Layer 4 of a small transformer language model trained on English Wikipedia (10 layers, counted from 0, width 128).
A neuron adds its activation times its output weights to the MLP's output. To switch it off is to set its activation to zero at one token and run the rest of the model.

Output weights of the MLP neurons that the questions are about. A number n stands for (n - 128) times 0.0018.
n6: 142, 167, 155, 201, 103, 99, 147, 141, 121, 83, 155, 55, 111, 113, 174, 100, 81, 163, 113, 119, 164, 93, 117, 142, 144, 102, 118, 46, 166, 124, 160, 165, 178, 147, 102, 116, 120, 127, 128, 112, 164, 137, 139, 135, 151, 82, 183, 101, 126, 207, 145, 79, 84, 68, 157, 58, 85, 141, 166, 115, 122, 90, 157, 153, 121, 115, 145, 151, 127, 142, 136, 138, 122, 174, 110, 165, 147, 95, 123, 86, 187, 106, 109, 84, 89, 146, 145, 136, 84, 115, 107, 148, 115, 166, 114, 107, 88, 153, 197, 143, 126, 81, 177, 101, 65, 143, 134, 68, 87, 130, 159, 113, 177, 119, 163, 113, 98, 107, 106, 186, 108, 106, 104, 107, 129, 135, 168, 116
n25: 66, 142, 160, 75, 138, 129, 164, 159, 188, 130, 131, 102, 110, 111, 126, 69, 39, 129, 56, 167, 79, 154, 98, 143, 150, 132, 184, 151, 145, 120, 126, 169, 104, 141, 67, 127, 95, 125, 143, 99, 116, 110, 138, 147, 119, 121, 136, 71, 132, 94, 137, 116, 162, 118, 85, 90, 107, 150, 189, 159, 129, 112, 148, 79, 173, 146, 135, 132, 104, 137, 88, 134, 101, 122, 122, 95, 93, 152, 92, 111, 114, 110, 103, 126, 123, 152, 70, 118, 146, 96, 182, 104, 114, 114, 152, 73, 180, 164, 120, 88, 112, 123, 127, 106, 182, 149, 113, 161, 117, 132, 87, 122, 119, 149, 72, 172, 212, 54, 124, 142, 112, 161, 128, 95, 135, 124, 153, 127
n29: 95, 117, 142, 163, 153, 77, 138, 121, 125, 93, 149, 151, 167, 151, 113, 83, 118, 122, 102, 179, 87, 125, 119, 117, 109, 134, 82, 126, 101, 88, 118, 98, 152, 135, 99, 93, 150, 145, 120, 138, 135, 148, 179, 98, 132, 124, 131, 114, 121, 159, 150, 144, 152, 65, 160, 6, 61, 103, 93, 89, 68, 160, 109, 212, 117, 134, 129, 111, 127, 103, 59, 145, 137, 130, 138, 124, 91, 129, 106, 108, 107, 159, 225, 174, 135, 106, 145, 87, 138, 21, 114, 154, 156, 124, 124, 118, 108, 157, 106, 121, 128, 91, 136, 66, 118, 83, 115, 149, 137, 165, 114, 165, 120, 151, 79, 112, 141, 114, 148, 97, 112, 136, 110, 116, 128, 123, 146, 138
n37: 100, 116, 96, 133, 147, 119, 127, 81, 143, 175, 150, 120, 86, 151, 119, 146, 112, 119, 116, 151, 130, 103, 138, 127, 78, 117, 146, 113, 158, 136, 123, 114, 111, 124, 110, 122, 156, 146, 172, 189, 108, 110, 114, 95, 137, 192, 160, 121, 147, 147, 164, 128, 139, 103, 95, 105, 169, 145, 139, 158, 123, 116, 125, 150, 147, 141, 133, 173, 84, 86, 80, 162, 123, 159, 212, 46, 78, 148, 121, 136, 160, 171, 151, 135, 148, 138, 117, 180, 127, 138, 123, 99, 157, 166, 98, 153, 133, 132, 131, 124, 63, 190, 144, 121, 140, 166, 107, 77, 73, 137, 84, 123, 66, 213, 148, 71, 166, 108, 164, 159, 91, 90, 153, 112, 147, 130, 126, 127
n77: 153, 111, 138, 82, 181, 171, 117, 131, 77, 153, 136, 102, 115, 111, 157, 105, 157, 121, 136, 52, 160, 153, 145, 122, 152, 200, 53, 92, 116, 130, 152, 134, 177, 113, 93, 178, 171, 179, 95, 126, 88, 165, 103, 120, 176, 141, 126, 118, 100, 106, 176, 141, 149, 150, 113, 132, 166, 164, 186, 115, 170, 100, 154, 141, 125, 109, 151, 152, 113, 129, 125, 58, 131, 117, 54, 98, 119, 171, 61, 91, 142, 177, 146, 136, 112, 184, 68, 123, 115, 147, 164, 122, 110, 106, 169, 183, 152, 138, 137, 69, 134, 123, 113, 128, 107, 108, 123, 150, 141, 130, 144, 170, 78, 107, 69, 140, 81, 220, 127, 153, 135, 100, 120, 141, 147, 136, 193, 165
n78: 112, 147, 117, 181, 138, 111, 183, 169, 109, 124, 139, 103, 172, 134, 88, 114, 171, 133, 168, 114, 117, 124, 131, 124, 87, 134, 112, 104, 107, 139, 171, 115, 91, 138, 182, 131, 125, 115, 147, 77, 85, 134, 131, 65, 135, 124, 132, 105, 112, 140, 104, 144, 134, 115, 121, 154, 99, 25, 131, 114, 147, 125, 113, 152, 129, 174, 132, 137, 118, 147, 116, 194, 104, 145, 126, 153, 118, 133, 155, 136, 99, 88, 121, 110, 187, 66, 96, 177, 147, 138, 90, 122, 149, 118, 112, 135, 134, 141, 158, 175, 94, 111, 149, 156, 80, 139, 118, 90, 119, 88, 149, 86, 111, 114, 137, 151, 111, 88, 157, 180, 125, 91, 155, 144, 154, 168, 113, 75
n89: 178, 140, 94, 107, 123, 147, 127, 118, 170, 153, 99, 96, 163, 107, 160, 99, 87, 193, 120, 100, 116, 151, 141, 157, 157, 142, 130, 83, 143, 147, 150, 168, 102, 85, 102, 102, 75, 111, 113, 134, 113, 98, 162, 104, 117, 85, 149, 100, 90, 106, 154, 93, 92, 160, 145, 175, 91, 126, 139, 146, 103, 173, 110, 80, 150, 154, 214, 93, 109, 89, 80, 198, 72, 178, 102, 139, 169, 139, 93, 76, 144, 109, 151, 116, 147, 94, 121, 120, 124, 121, 119, 120, 165, 156, 120, 168, 109, 174, 96, 153, 162, 164, 199, 146, 150, 173, 101, 158, 122, 150, 121, 157, 109, 111, 120, 77, 79, 119, 100, 157, 152, 85, 101, 119, 117, 85, 147, 143
n92: 114, 116, 135, 170, 137, 145, 97, 169, 152, 145, 93, 128, 137, 165, 174, 88, 120, 103, 143, 148, 162, 127, 127, 205, 108, 131, 86, 148, 161, 93, 123, 126, 160, 90, 137, 194, 130, 130, 94, 123, 93, 90, 146, 122, 80, 157, 132, 97, 161, 123, 171, 114, 147, 109, 184, 130, 84, 134, 77, 69, 154, 126, 137, 122, 202, 135, 142, 161, 155, 94, 133, 100, 189, 94, 134, 113, 111, 117, 139, 111, 173, 122, 125, 116, 141, 84, 137, 135, 162, 139, 132, 134, 132, 102, 123, 146, 122, 118, 173, 85, 87, 108, 182, 151, 153, 127, 129, 100, 157, 107, 110, 92, 63, 140, 160, 198, 181, 103, 130, 136, 101, 163, 137, 124, 209, 170, 124, 73
n98: 137, 194, 131, 152, 72, 182, 121, 126, 75, 118, 146, 86, 187, 127, 162, 126, 105, 116, 94, 129, 174, 100, 133, 121, 158, 119, 76, 73, 159, 163, 102, 127, 106, 179, 99, 66, 145, 103, 64, 46, 69, 173, 116, 156, 129, 98, 110, 158, 100, 52, 159, 123, 68, 108, 118, 131, 103, 150, 185, 135, 166, 92, 153, 168, 132, 122, 182, 137, 152, 120, 114, 154, 142, 99, 77, 103, 165, 153, 155, 155, 180, 131, 123, 104, 104, 138, 135, 121, 109, 100, 121, 76, 151, 136, 144, 168, 96, 134, 136, 156, 179, 168, 210, 154, 116, 112, 113, 163, 93, 170, 151, 96, 86, 110, 147, 121, 135, 135, 114, 121, 110, 138, 99, 118, 125, 141, 124, 115
n103: 124, 110, 173, 71, 111, 54, 158, 120, 170, 158, 148, 129, 120, 103, 142, 178, 117, 188, 135, 96, 122, 112, 86, 138, 101, 93, 84, 152, 65, 156, 144, 184, 173, 84, 128, 129, 196, 84, 79, 112, 164, 117, 83, 107, 126, 117, 112, 106, 185, 120, 120, 152, 137, 136, 128, 183, 104, 167, 180, 118, 114, 177, 159, 137, 165, 148, 147, 137, 101, 127, 196, 142, 101, 151, 111, 200, 142, 97, 129, 140, 148, 85, 124, 143, 109, 109, 154, 99, 123, 144, 115, 116, 42, 124, 116, 118, 111, 102, 134, 111, 150, 109, 118, 110, 152, 80, 148, 94, 130, 125, 105, 69, 160, 149, 177, 132, 128, 108, 88, 118, 150, 135, 123, 129, 189, 139, 135, 142
n125: 124, 111, 193, 102, 131, 212, 189, 116, 97, 87, 87, 187, 108, 134, 119, 173, 168, 163, 108, 154, 176, 150, 129, 122, 119, 121, 44, 152, 82, 120, 97, 105, 97, 147, 89, 150, 158, 139, 79, 137, 160, 116, 164, 114, 182, 175, 157, 146, 165, 74, 142, 123, 142, 99, 108, 179, 132, 204, 193, 146, 77, 104, 99, 133, 86, 129, 210, 116, 119, 117, 180, 144, 165, 120, 109, 122, 80, 125, 130, 139, 105, 121, 146, 119, 164, 131, 108, 95, 120, 133, 129, 151, 113, 111, 121, 121, 90, 134, 88, 46, 97, 71, 146, 58, 103, 148, 158, 151, 149, 95, 111, 101, 124, 102, 101, 131, 155, 205, 115, 122, 139, 107, 158, 100, 131, 133, 159, 144
n137: 80, 99, 118, 143, 136, 115, 116, 177, 124, 113, 125, 104, 119, 145, 73, 107, 109, 117, 73, 134, 134, 123, 175, 130, 135, 186, 175, 137, 170, 71, 138, 97, 98, 141, 169, 175, 83, 143, 136, 84, 145, 75, 166, 149, 143, 155, 110, 122, 183, 86, 151, 55, 102, 121, 144, 85, 140, 52, 177, 111, 126, 142, 59, 168, 169, 130, 180, 107, 178, 99, 116, 177, 157, 79, 53, 106, 113, 170, 210, 169, 104, 160, 154, 152, 136, 99, 149, 110, 133, 148, 112, 102, 80, 127, 94, 117, 122, 124, 124, 48, 151, 155, 121, 82, 175, 139, 117, 106, 146, 120, 112, 165, 84, 87, 182, 99, 132, 126, 76, 111, 131, 154, 105, 132, 97, 177, 147, 111
n148: 159, 134, 188, 63, 112, 158, 121, 127, 115, 125, 68, 156, 116, 143, 153, 112, 97, 102, 117, 165, 114, 108, 210, 125, 197, 101, 101, 86, 131, 91, 129, 128, 171, 95, 140, 161, 102, 140, 139, 101, 133, 106, 107, 169, 180, 83, 113, 156, 139, 89, 156, 141, 125, 84, 81, 185, 120, 124, 127, 62, 116, 161, 133, 149, 94, 186, 235, 125, 103, 139, 163, 164, 187, 120, 144, 110, 86, 115, 83, 175, 156, 111, 183, 171, 104, 113, 115, 160, 101, 110, 137, 127, 121, 129, 192, 146, 140, 120, 88, 146, 109, 104, 158, 135, 88, 130, 111, 129, 193, 172, 174, 61, 119, 111, 147, 108, 110, 130, 131, 134, 126, 128, 110, 99, 145, 73, 101, 123
n150: 90, 154, 145, 76, 115, 162, 154, 147, 168, 129, 126, 89, 138, 104, 96, 150, 129, 142, 126, 70, 79, 54, 145, 168, 69, 175, 119, 95, 128, 129, 141, 112, 184, 107, 145, 163, 119, 124, 78, 142, 109, 128, 72, 119, 90, 128, 161, 147, 85, 117, 107, 64, 131, 127, 140, 173, 80, 95, 109, 79, 136, 97, 134, 192, 145, 118, 81, 94, 150, 99, 141, 121, 166, 142, 101, 141, 120, 153, 112, 113, 73, 114, 125, 101, 148, 134, 130, 138, 152, 137, 96, 107, 162, 96, 85, 123, 142, 122, 146, 152, 183, 160, 131, 163, 143, 133, 158, 67, 159, 132, 117, 93, 117, 147, 143, 109, 117, 140, 106, 124, 156, 75, 125, 156, 174, 113, 114, 118
n162: 103, 84, 92, 149, 152, 106, 142, 101, 122, 95, 120, 187, 138, 121, 131, 81, 93, 158, 170, 128, 144, 143, 155, 120, 140, 106, 149, 63, 160, 109, 99, 183, 94, 158, 165, 95, 109, 217, 72, 73, 112, 126, 118, 103, 131, 29, 67, 152, 166, 102, 175, 208, 108, 119, 130, 35, 96, 116, 129, 174, 142, 154, 48, 124, 112, 82, 116, 182, 117, 155, 131, 119, 113, 116, 138, 96, 129, 120, 150, 127, 98, 147, 142, 104, 150, 113, 86, 148, 100, 123, 150, 136, 126, 114, 90, 153, 113, 163, 163, 78, 119, 135, 185, 105, 125, 111, 133, 144, 127, 124, 116, 139, 139, 107, 113, 150, 118, 194, 120, 76, 124, 160, 99, 146, 151, 150, 149, 79
n172: 127, 156, 129, 117, 110, 125, 117, 144, 99, 157, 100, 144, 91, 166, 112, 94, 82, 94, 163, 183, 116, 105, 147, 171, 175, 127, 113, 185, 162, 176, 115, 132, 117, 162, 117, 111, 144, 161, 126, 140, 163, 176, 116, 110, 98, 91, 98, 113, 94, 75, 178, 190, 65, 139, 95, 81, 175, 117, 118, 118, 153, 198, 130, 150, 96, 102, 180, 166, 150, 153, 155, 110, 162, 92, 194, 92, 99, 138, 113, 154, 121, 143, 181, 118, 116, 145, 125, 106, 50, 115, 160, 128, 149, 133, 92, 179, 104, 172, 97, 149, 105, 138, 206, 168, 130, 95, 95, 181, 118, 99, 82, 120, 103, 155, 113, 127, 116, 117, 129, 151, 88, 121, 113, 114, 148, 112, 139, 153

Each question names a token from some text and the token that comes next. It shows the activations a of the neurons there, in the order above. A number n stands for (n - 128) times 0.059.

Then comes g, the gradient of the next token's log-probability with respect to the MLP's output, scaled to length 1. A neuron's effect is roughly proportional to its activation times (output weights . g). A number n stands for (n - 128) times 0.0026.

"u", then "g"
a: 128, 111, 123, 129, 127, 129, 126, 130, 129, 124, 158, 130, 142, 128, 127, 129
g: 173, 132, 162, 120, 98, 134, 115, 107, 89, 162, 81, 161, 97, 52, 160, 202, 101, 67, 120, 95, 140, 105, 177, 94, 137, 131, 54, 146, 71, 120, 131, 144, 143, 164, 98, 160, 125, 102, 106, 119, 176, 136, 121, 123, 160, 105, 176, 126, 147, 113, 173, 152, 102, 131, 56, 97, 135, 152, 138, 145, 130, 105, 123, 127, 99, 112, 155, 52, 96, 186, 140, 78, 124, 162, 67, 160, 73, 100, 80, 117, 138, 133, 159, 177, 154, 95, 179, 144, 87, 113, 100, 79, 36, 129, 124, 107, 161, 83, 129, 120, 161, 86, 169, 166, 120, 104, 84, 130, 74, 163, 113, 90, 136, 118, 98, 73, 163, 118, 129, 145, 105, 165, 134, 137, 103, 87, 200, 142
Switching off which neuron hurts the next token most? n125

"al", then " g"
a: 129, 99, 129, 128, 128, 132, 130, 131, 128, 130, 122, 128, 125, 141, 125, 129
g: 190, 128, 140, 177, 140, 120, 104, 145, 134, 111, 173, 53, 89, 86, 94, 67, 114, 165, 162, 166, 176, 93, 84, 103, 116, 75, 175, 158, 140, 58, 124, 134, 79, 144, 188, 106, 137, 129, 126, 131, 162, 130, 86, 108, 147, 134, 93, 87, 156, 151, 175, 105, 124, 143, 85, 123, 161, 102, 130, 170, 124, 146, 130, 135, 90, 147, 146, 172, 104, 88, 79, 122, 149, 87, 138, 106, 125, 96, 114, 98, 50, 158, 140, 128, 129, 124, 120, 107, 103, 90, 109, 96, 187, 138, 158, 108, 161, 87, 106, 169, 104, 180, 121, 162, 203, 109, 90, 113, 121, 114, 155, 98, 205, 31, 158, 117, 174, 102, 156, 74, 120, 150, 142, 188, 172, 99, 139, 148
Which neuron, switched off, raises the next token's probability most? n25

" He", then " of"
a: 126, 128, 128, 127, 127, 128, 7, 127, 137, 126, 129, 128, 128, 128, 126, 134
g: 151, 211, 93, 189, 86, 114, 180, 125, 143, 128, 140, 126, 151, 145, 175, 119, 161, 157, 58, 111, 146, 130, 112, 91, 110, 196, 148, 173, 118, 167, 166, 133, 111, 124, 119, 86, 60, 154, 162, 154, 99, 172, 101, 70, 129, 133, 122, 118, 114, 164, 115, 145, 155, 128, 101, 109, 106, 189, 199, 90, 109, 131, 124, 156, 184, 89, 133, 130, 128, 145, 165, 146, 70, 111, 113, 146, 115, 126, 123, 139, 204, 150, 158, 94, 175, 130, 164, 140, 150, 111, 82, 123, 157, 146, 72, 182, 127, 59, 131, 108, 113, 71, 145, 87, 140, 115, 141, 95, 111, 139, 35, 115, 86, 85, 103, 153, 120, 141, 55, 93, 152, 132, 94, 192, 140, 105, 101, 81
Which neuron, switched off, raises the next token's probability most? n89

" r", then "un"
a: 128, 129, 127, 128, 128, 125, 126, 127, 130, 127, 128, 127, 132, 131, 116, 126
g: 132, 166, 89, 163, 213, 125, 138, 179, 194, 106, 126, 91, 146, 139, 140, 144, 180, 110, 182, 109, 121, 106, 128, 136, 107, 120, 156, 189, 170, 141, 158, 108, 167, 131, 124, 111, 200, 137, 99, 130, 134, 139, 123, 97, 109, 138, 94, 90, 127, 143, 132, 92, 189, 143, 97, 153, 106, 106, 70, 117, 100, 140, 164, 99, 121, 182, 116, 141, 113, 120, 89, 161, 211, 176, 118, 132, 193, 125, 174, 165, 88, 90, 200, 80, 131, 81, 104, 164, 113, 122, 123, 77, 116, 109, 122, 127, 122, 73, 152, 154, 99, 189, 132, 159, 138, 160, 94, 81, 172, 132, 169, 64, 186, 156, 103, 97, 137, 114, 95, 141, 98, 160, 144, 116, 181, 126, 196, 195
Switching off which neuron hurts the next token most? n162

"r", then "ing"
a: 124, 140, 129, 128, 127, 126, 124, 128, 127, 128, 128, 129, 132, 130, 126, 128
g: 146, 148, 139, 160, 159, 152, 202, 114, 73, 111, 131, 169, 43, 152, 158, 117, 130, 188, 117, 165, 119, 147, 109, 124, 96, 149, 129, 73, 119, 128, 148, 126, 138, 158, 121, 142, 59, 166, 78, 79, 151, 91, 151, 229, 139, 137, 154, 62, 141, 58, 136, 92, 94, 134, 111, 138, 109, 113, 102, 116, 118, 134, 166, 143, 101, 132, 120, 173, 196, 132, 110, 155, 75, 119, 97, 118, 83, 153, 155, 185, 159, 157, 105, 194, 50, 162, 140, 171, 126, 133, 149, 104, 166, 147, 153, 85, 98, 110, 168, 88, 208, 111, 110, 146, 150, 94, 67, 124, 142, 125, 123, 150, 157, 109, 92, 126, 144, 109, 152, 132, 125, 138, 68, 104, 163, 147, 153, 62
Which neuron, switched off, raises the next token's probability most? n6

"The", then " f"
a: 129, 128, 128, 128, 128, 128, 127, 128, 116, 123, 131, 129, 129, 130, 127, 126
g: 113, 113, 136, 131, 136, 40, 152, 157, 78, 126, 114, 180, 103, 164, 127, 70, 107, 113, 189, 187, 128, 150, 188, 151, 115, 74, 157, 65, 129, 149, 142, 90, 177, 93, 134, 165, 163, 145, 133, 147, 167, 95, 139, 165, 139, 133, 153, 97, 125, 149, 152, 98, 195, 113, 92, 140, 214, 113, 149, 149, 99, 74, 89, 123, 169, 139, 130, 126, 139, 39, 82, 144, 94, 200, 83, 127, 93, 165, 100, 92, 147, 116, 88, 146, 140, 141, 159, 99, 103, 188, 169, 142, 73, 115, 146, 167, 129, 128, 114, 134, 213, 142, 86, 158, 141, 82, 134, 176, 122, 110, 92, 142, 185, 141, 117, 104, 109, 162, 166, 97, 144, 121, 187, 130, 126, 115, 129, 145
Switching off which neuron hurts the next token most? n98

"5", then "4"
a: 130, 127, 129, 123, 131, 129, 128, 128, 131, 127, 125, 128, 124, 149, 126, 125
g: 110, 111, 75, 66, 181, 106, 161, 144, 118, 113, 179, 161, 158, 149, 121, 141, 137, 146, 111, 118, 194, 209, 100, 137, 80, 90, 156, 123, 105, 126, 107, 75, 173, 115, 174, 102, 88, 117, 79, 199, 60, 194, 134, 105, 42, 160, 160, 162, 159, 102, 159, 172, 161, 139, 127, 128, 85, 122, 119, 122, 113, 136, 115, 90, 108, 95, 114, 105, 100, 120, 175, 121, 128, 150, 105, 169, 162, 173, 119, 83, 79, 125, 128, 37, 145, 121, 167, 97, 100, 145, 102, 120, 173, 165, 170, 143, 102, 125, 69, 165, 106, 108, 154, 97, 109, 94, 197, 157, 124, 100, 117, 130, 104, 155, 76, 171, 110, 192, 131, 93, 131, 136, 117, 142, 155, 100, 173, 121
Which two neurons, each switched off alone, lower its probability most, in order? n150, n148

"ep", then "h"
a: 127, 131, 132, 129, 126, 132, 128, 137, 125, 128, 128, 126, 132, 127, 131, 125
g: 101, 88, 107, 150, 174, 130, 139, 130, 60, 142, 122, 137, 137, 113, 94, 112, 117, 81, 185, 153, 106, 178, 125, 85, 180, 75, 108, 108, 80, 72, 125, 102, 88, 146, 117, 133, 116, 146, 113, 166, 123, 58, 145, 96, 116, 139, 139, 144, 174, 135, 140, 83, 100, 114, 178, 134, 143, 159, 93, 131, 158, 172, 133, 95, 99, 122, 125, 83, 127, 112, 130, 184, 163, 139, 83, 117, 155, 101, 116, 173, 139, 182, 160, 180, 118, 91, 73, 85, 151, 106, 119, 133, 141, 166, 127, 78, 214, 107, 104, 89, 169, 118, 134, 95, 119, 47, 223, 130, 108, 136, 142, 120, 153, 91, 182, 161, 198, 149, 118, 145, 102, 58, 159, 49, 154, 115, 141, 155
Switching off which neuron hurts the next token most? n29

"re", then " he"
a: 126, 128, 125, 124, 120, 130, 129, 127, 128, 129, 142, 121, 125, 128, 122, 130
g: 42, 72, 181, 84, 103, 85, 109, 91, 195, 179, 178, 138, 137, 122, 125, 134, 128, 85, 74, 153, 129, 134, 181, 173, 166, 88, 146, 78, 53, 145, 96, 92, 140, 142, 104, 168, 125, 99, 118, 123, 184, 91, 121, 143, 131, 155, 153, 146, 180, 132, 135, 90, 155, 102, 92, 155, 130, 165, 96, 141, 91, 85, 121, 160, 178, 107, 157, 86, 90, 184, 140, 114, 97, 131, 144, 123, 138, 150, 136, 114, 72, 118, 184, 99, 94, 154, 173, 170, 151, 99, 127, 120, 52, 91, 116, 167, 118, 141, 134, 157, 188, 106, 140, 192, 111, 208, 117, 100, 83, 100, 129, 148, 105, 182, 125, 118, 111, 128, 120, 197, 161, 138, 115, 79, 102, 131, 159, 125
Switching off which neuron hurts the next token most? n162

" ", then "20"
a: 128, 128, 129, 130, 128, 128, 128, 133, 128, 128, 127, 128, 129, 133, 119, 128
g: 107, 124, 177, 169, 110, 107, 65, 150, 107, 143, 63, 129, 176, 130, 146, 138, 96, 121, 92, 137, 129, 117, 119, 160, 148, 92, 158, 114, 101, 163, 76, 128, 143, 151, 109, 109, 173, 138, 79, 132, 117, 127, 114, 170, 102, 76, 122, 151, 123, 150, 160, 127, 166, 164, 123, 118, 143, 111, 63, 128, 93, 142, 142, 163, 128, 114, 121, 146, 82, 111, 13, 122, 167, 78, 76, 115, 107, 62, 135, 121, 195, 179, 131, 82, 114, 138, 90, 143, 178, 154, 178, 161, 127, 178, 68, 144, 96, 81, 154, 87, 86, 86, 164, 85, 57, 105, 122, 159, 147, 112, 181, 80, 123, 133, 203, 91, 109, 109, 141, 109, 140, 121, 161, 55, 129, 153, 76, 146
Switching off which neuron hurts the next token most? n92

" s", then "um"
a: 129, 128, 128, 128, 128, 128, 128, 129, 128, 128, 128, 129, 128, 133, 117, 129
g: 118, 141, 149, 164, 92, 76, 90, 139, 149, 39, 114, 85, 103, 117, 110, 114, 119, 172, 185, 88, 106, 119, 153, 197, 109, 120, 151, 197, 177, 159, 111, 189, 113, 164, 124, 73, 172, 103, 158, 141, 53, 94, 121, 83, 169, 139, 127, 142, 111, 168, 168, 129, 89, 103, 152, 113, 151, 125, 96, 75, 111, 148, 104, 56, 69, 81, 124, 105, 141, 125, 162, 145, 100, 117, 113, 143, 115, 107, 137, 170, 87, 104, 129, 138, 187, 143, 124, 155, 80, 131, 157, 102, 156, 110, 94, 177, 71, 117, 139, 147, 109, 220, 105, 112, 132, 200, 147, 129, 119, 114, 147, 56, 184, 73, 126, 114, 100, 79, 113, 122, 149, 144, 111, 128, 98, 91, 89, 137
Which neuron, switched off, raises the next token's probability most? n162

"ess", then " the"
a: 129, 126, 124, 128, 128, 135, 129, 126, 128, 129, 128, 130, 126, 128, 127, 127
g: 91, 153, 129, 118, 112, 140, 97, 97, 82, 161, 175, 99, 123, 146, 142, 107, 118, 173, 114, 95, 109, 52, 146, 67, 83, 76, 120, 96, 139, 98, 162, 111, 163, 162, 126, 107, 110, 195, 104, 136, 94, 170, 126, 108, 61, 114, 177, 188, 115, 116, 129, 76, 157, 144, 69, 131, 121, 92, 113, 88, 136, 152, 152, 118, 167, 144, 91, 178, 142, 77, 120, 158, 142, 176, 144, 112, 144, 156, 167, 92, 199, 113, 159, 143, 126, 131, 74, 157, 101, 207, 154, 110, 112, 135, 123, 165, 108, 96, 190, 100, 170, 197, 106, 161, 86, 148, 88, 138, 183, 73, 182, 166, 129, 60, 139, 128, 88, 92, 158, 140, 89, 83, 153, 145, 140, 134, 168, 142
Switching off which neuron hurts the next token most? n78

"n", then "ers"
a: 128, 126, 130, 123, 124, 127, 128, 126, 109, 132, 129, 129, 130, 125, 128, 125
g: 156, 143, 98, 147, 162, 95, 129, 90, 95, 79, 71, 115, 137, 81, 161, 101, 141, 187, 114, 89, 74, 144, 109, 113, 85, 131, 132, 146, 108, 139, 120, 165, 116, 152, 115, 134, 195, 80, 82, 139, 101, 104, 102, 61, 168, 152, 131, 126, 154, 131, 121, 223, 160, 160, 136, 122, 97, 209, 169, 106, 146, 145, 122, 125, 118, 136, 142, 182, 143, 107, 170, 125, 143, 126, 183, 173, 144, 98, 167, 134, 126, 141, 72, 58, 155, 118, 126, 117, 83, 153, 122, 155, 157, 110, 129, 84, 79, 168, 136, 114, 116, 168, 143, 90, 160, 188, 153, 140, 148, 207, 108, 104, 202, 172, 62, 170, 109, 131, 140, 116, 91, 48, 122, 76, 151, 128, 117, 95
Switching off which neuron hurts the next token most? n103

"v", then "it"
a: 106, 128, 132, 133, 117, 125, 124, 128, 129, 127, 128, 130, 127, 128, 123, 124
g: 161, 124, 127, 137, 110, 113, 89, 71, 156, 128, 133, 144, 113, 78, 121, 121, 142, 112, 172, 132, 148, 61, 200, 77, 92, 67, 78, 113, 132, 134, 109, 93, 117, 140, 25, 138, 227, 158, 114, 86, 112, 128, 116, 178, 96, 138, 112, 183, 110, 175, 150, 132, 164, 131, 128, 140, 158, 163, 96, 144, 168, 141, 180, 111, 134, 165, 79, 76, 100, 185, 144, 170, 157, 174, 111, 164, 132, 160, 116, 123, 97, 192, 56, 107, 114, 93, 106, 115, 137, 147, 135, 117, 108, 133, 162, 81, 168, 146, 155, 62, 155, 161, 135, 142, 106, 118, 68, 81, 140, 114, 169, 186, 132, 96, 157, 144, 133, 162, 74, 139, 142, 94, 132, 152, 92, 127, 161, 177
Which neuron, switched off, raises the next token's probability most? n77

"F", then "ran"
a: 122, 126, 119, 135, 130, 128, 126, 128, 128, 127, 128, 130, 128, 128, 128, 127
g: 149, 89, 127, 85, 136, 116, 159, 136, 153, 109, 213, 141, 143, 124, 164, 178, 169, 168, 120, 147, 168, 154, 174, 90, 122, 118, 129, 146, 111, 155, 109, 149, 152, 159, 194, 87, 129, 118, 132, 134, 149, 122, 136, 194, 181, 82, 148, 116, 130, 158, 80, 135, 105, 134, 172, 124, 206, 126, 55, 115, 138, 177, 72, 141, 152, 105, 93, 37, 103, 65, 92, 136, 93, 166, 177, 162, 108, 134, 117, 98, 131, 162, 138, 175, 66, 182, 184, 104, 146, 103, 155, 88, 111, 149, 177, 111, 126, 117, 117, 27, 169, 123, 125, 54, 149, 205, 97, 111, 97, 137, 115, 122, 129, 114, 166, 110, 114, 143, 90, 149, 149, 137, 130, 135, 154, 130, 148, 144
Which neuron, switched off, raises the next token's probability most? n29

" the", then "ir"
a: 127, 129, 128, 129, 125, 130, 128, 129, 123, 120, 128, 130, 125, 131, 127, 128
g: 51, 125, 136, 145, 112, 154, 169, 110, 83, 139, 83, 77, 129, 128, 91, 107, 126, 172, 166, 112, 96, 112, 98, 97, 149, 132, 158, 101, 153, 85, 123, 156, 179, 143, 125, 163, 171, 76, 114, 112, 49, 169, 118, 64, 199, 119, 97, 141, 140, 106, 104, 89, 119, 131, 95, 141, 104, 123, 159, 80, 170, 105, 115, 113, 97, 95, 146, 168, 183, 104, 147, 138, 119, 214, 101, 57, 92, 102, 137, 120, 89, 100, 117, 72, 94, 165, 106, 98, 122, 60, 85, 156, 172, 104, 199, 128, 167, 91, 66, 143, 131, 123, 130, 77, 158, 90, 82, 124, 167, 152, 95, 146, 76, 153, 106, 125, 147, 83, 142, 143, 198, 117, 122, 150, 104, 132, 168, 112
Switching off which neuron hurts the next token most? n150

" l", then "ow"
a: 131, 126, 128, 128, 118, 129, 130, 126, 133, 128, 128, 125, 131, 131, 117, 129
g: 142, 101, 180, 150, 198, 151, 139, 132, 155, 106, 216, 86, 122, 163, 88, 100, 129, 154, 154, 113, 96, 162, 74, 56, 213, 80, 183, 134, 134, 129, 100, 128, 90, 107, 105, 93, 140, 156, 144, 112, 137, 97, 154, 109, 210, 158, 71, 186, 111, 124, 102, 107, 103, 96, 129, 107, 93, 122, 143, 115, 123, 131, 153, 124, 104, 176, 117, 131, 163, 83, 145, 170, 147, 120, 77, 165, 129, 154, 196, 153, 82, 178, 147, 129, 86, 77, 142, 67, 117, 155, 150, 88, 163, 140, 135, 120, 185, 205, 96, 183, 179, 130, 135, 68, 163, 117, 93, 107, 139, 131, 152, 123, 113, 115, 117, 96, 70, 82, 114, 118, 126, 161, 111, 99, 146, 170, 116, 119
Switching off which neuron hurts the next token most? n77

"as", then "ter"
a: 128, 128, 124, 127, 131, 128, 126, 132, 128, 126, 120, 132, 128, 124, 126, 117
g: 156, 122, 155, 139, 87, 123, 121, 61, 163, 157, 167, 156, 220, 86, 115, 129, 118, 135, 79, 150, 109, 145, 147, 188, 165, 100, 120, 88, 93, 117, 96, 124, 93, 101, 99, 149, 136, 162, 115, 121, 134, 74, 111, 86, 153, 133, 169, 124, 166, 143, 165, 159, 59, 143, 136, 116, 191, 174, 193, 122, 157, 117, 66, 96, 65, 80, 106, 126, 111, 161, 190, 170, 88, 102, 110, 156, 137, 63, 150, 135, 132, 121, 102, 135, 80, 143, 197, 63, 108, 93, 145, 175, 149, 86, 115, 155, 116, 174, 77, 193, 130, 70, 128, 74, 154, 121, 126, 138, 113, 95, 97, 172, 85, 164, 102, 126, 61, 156, 133, 107, 143, 131, 88, 118, 138, 123, 136, 103
Switching off which neuron hurts the next token most? n150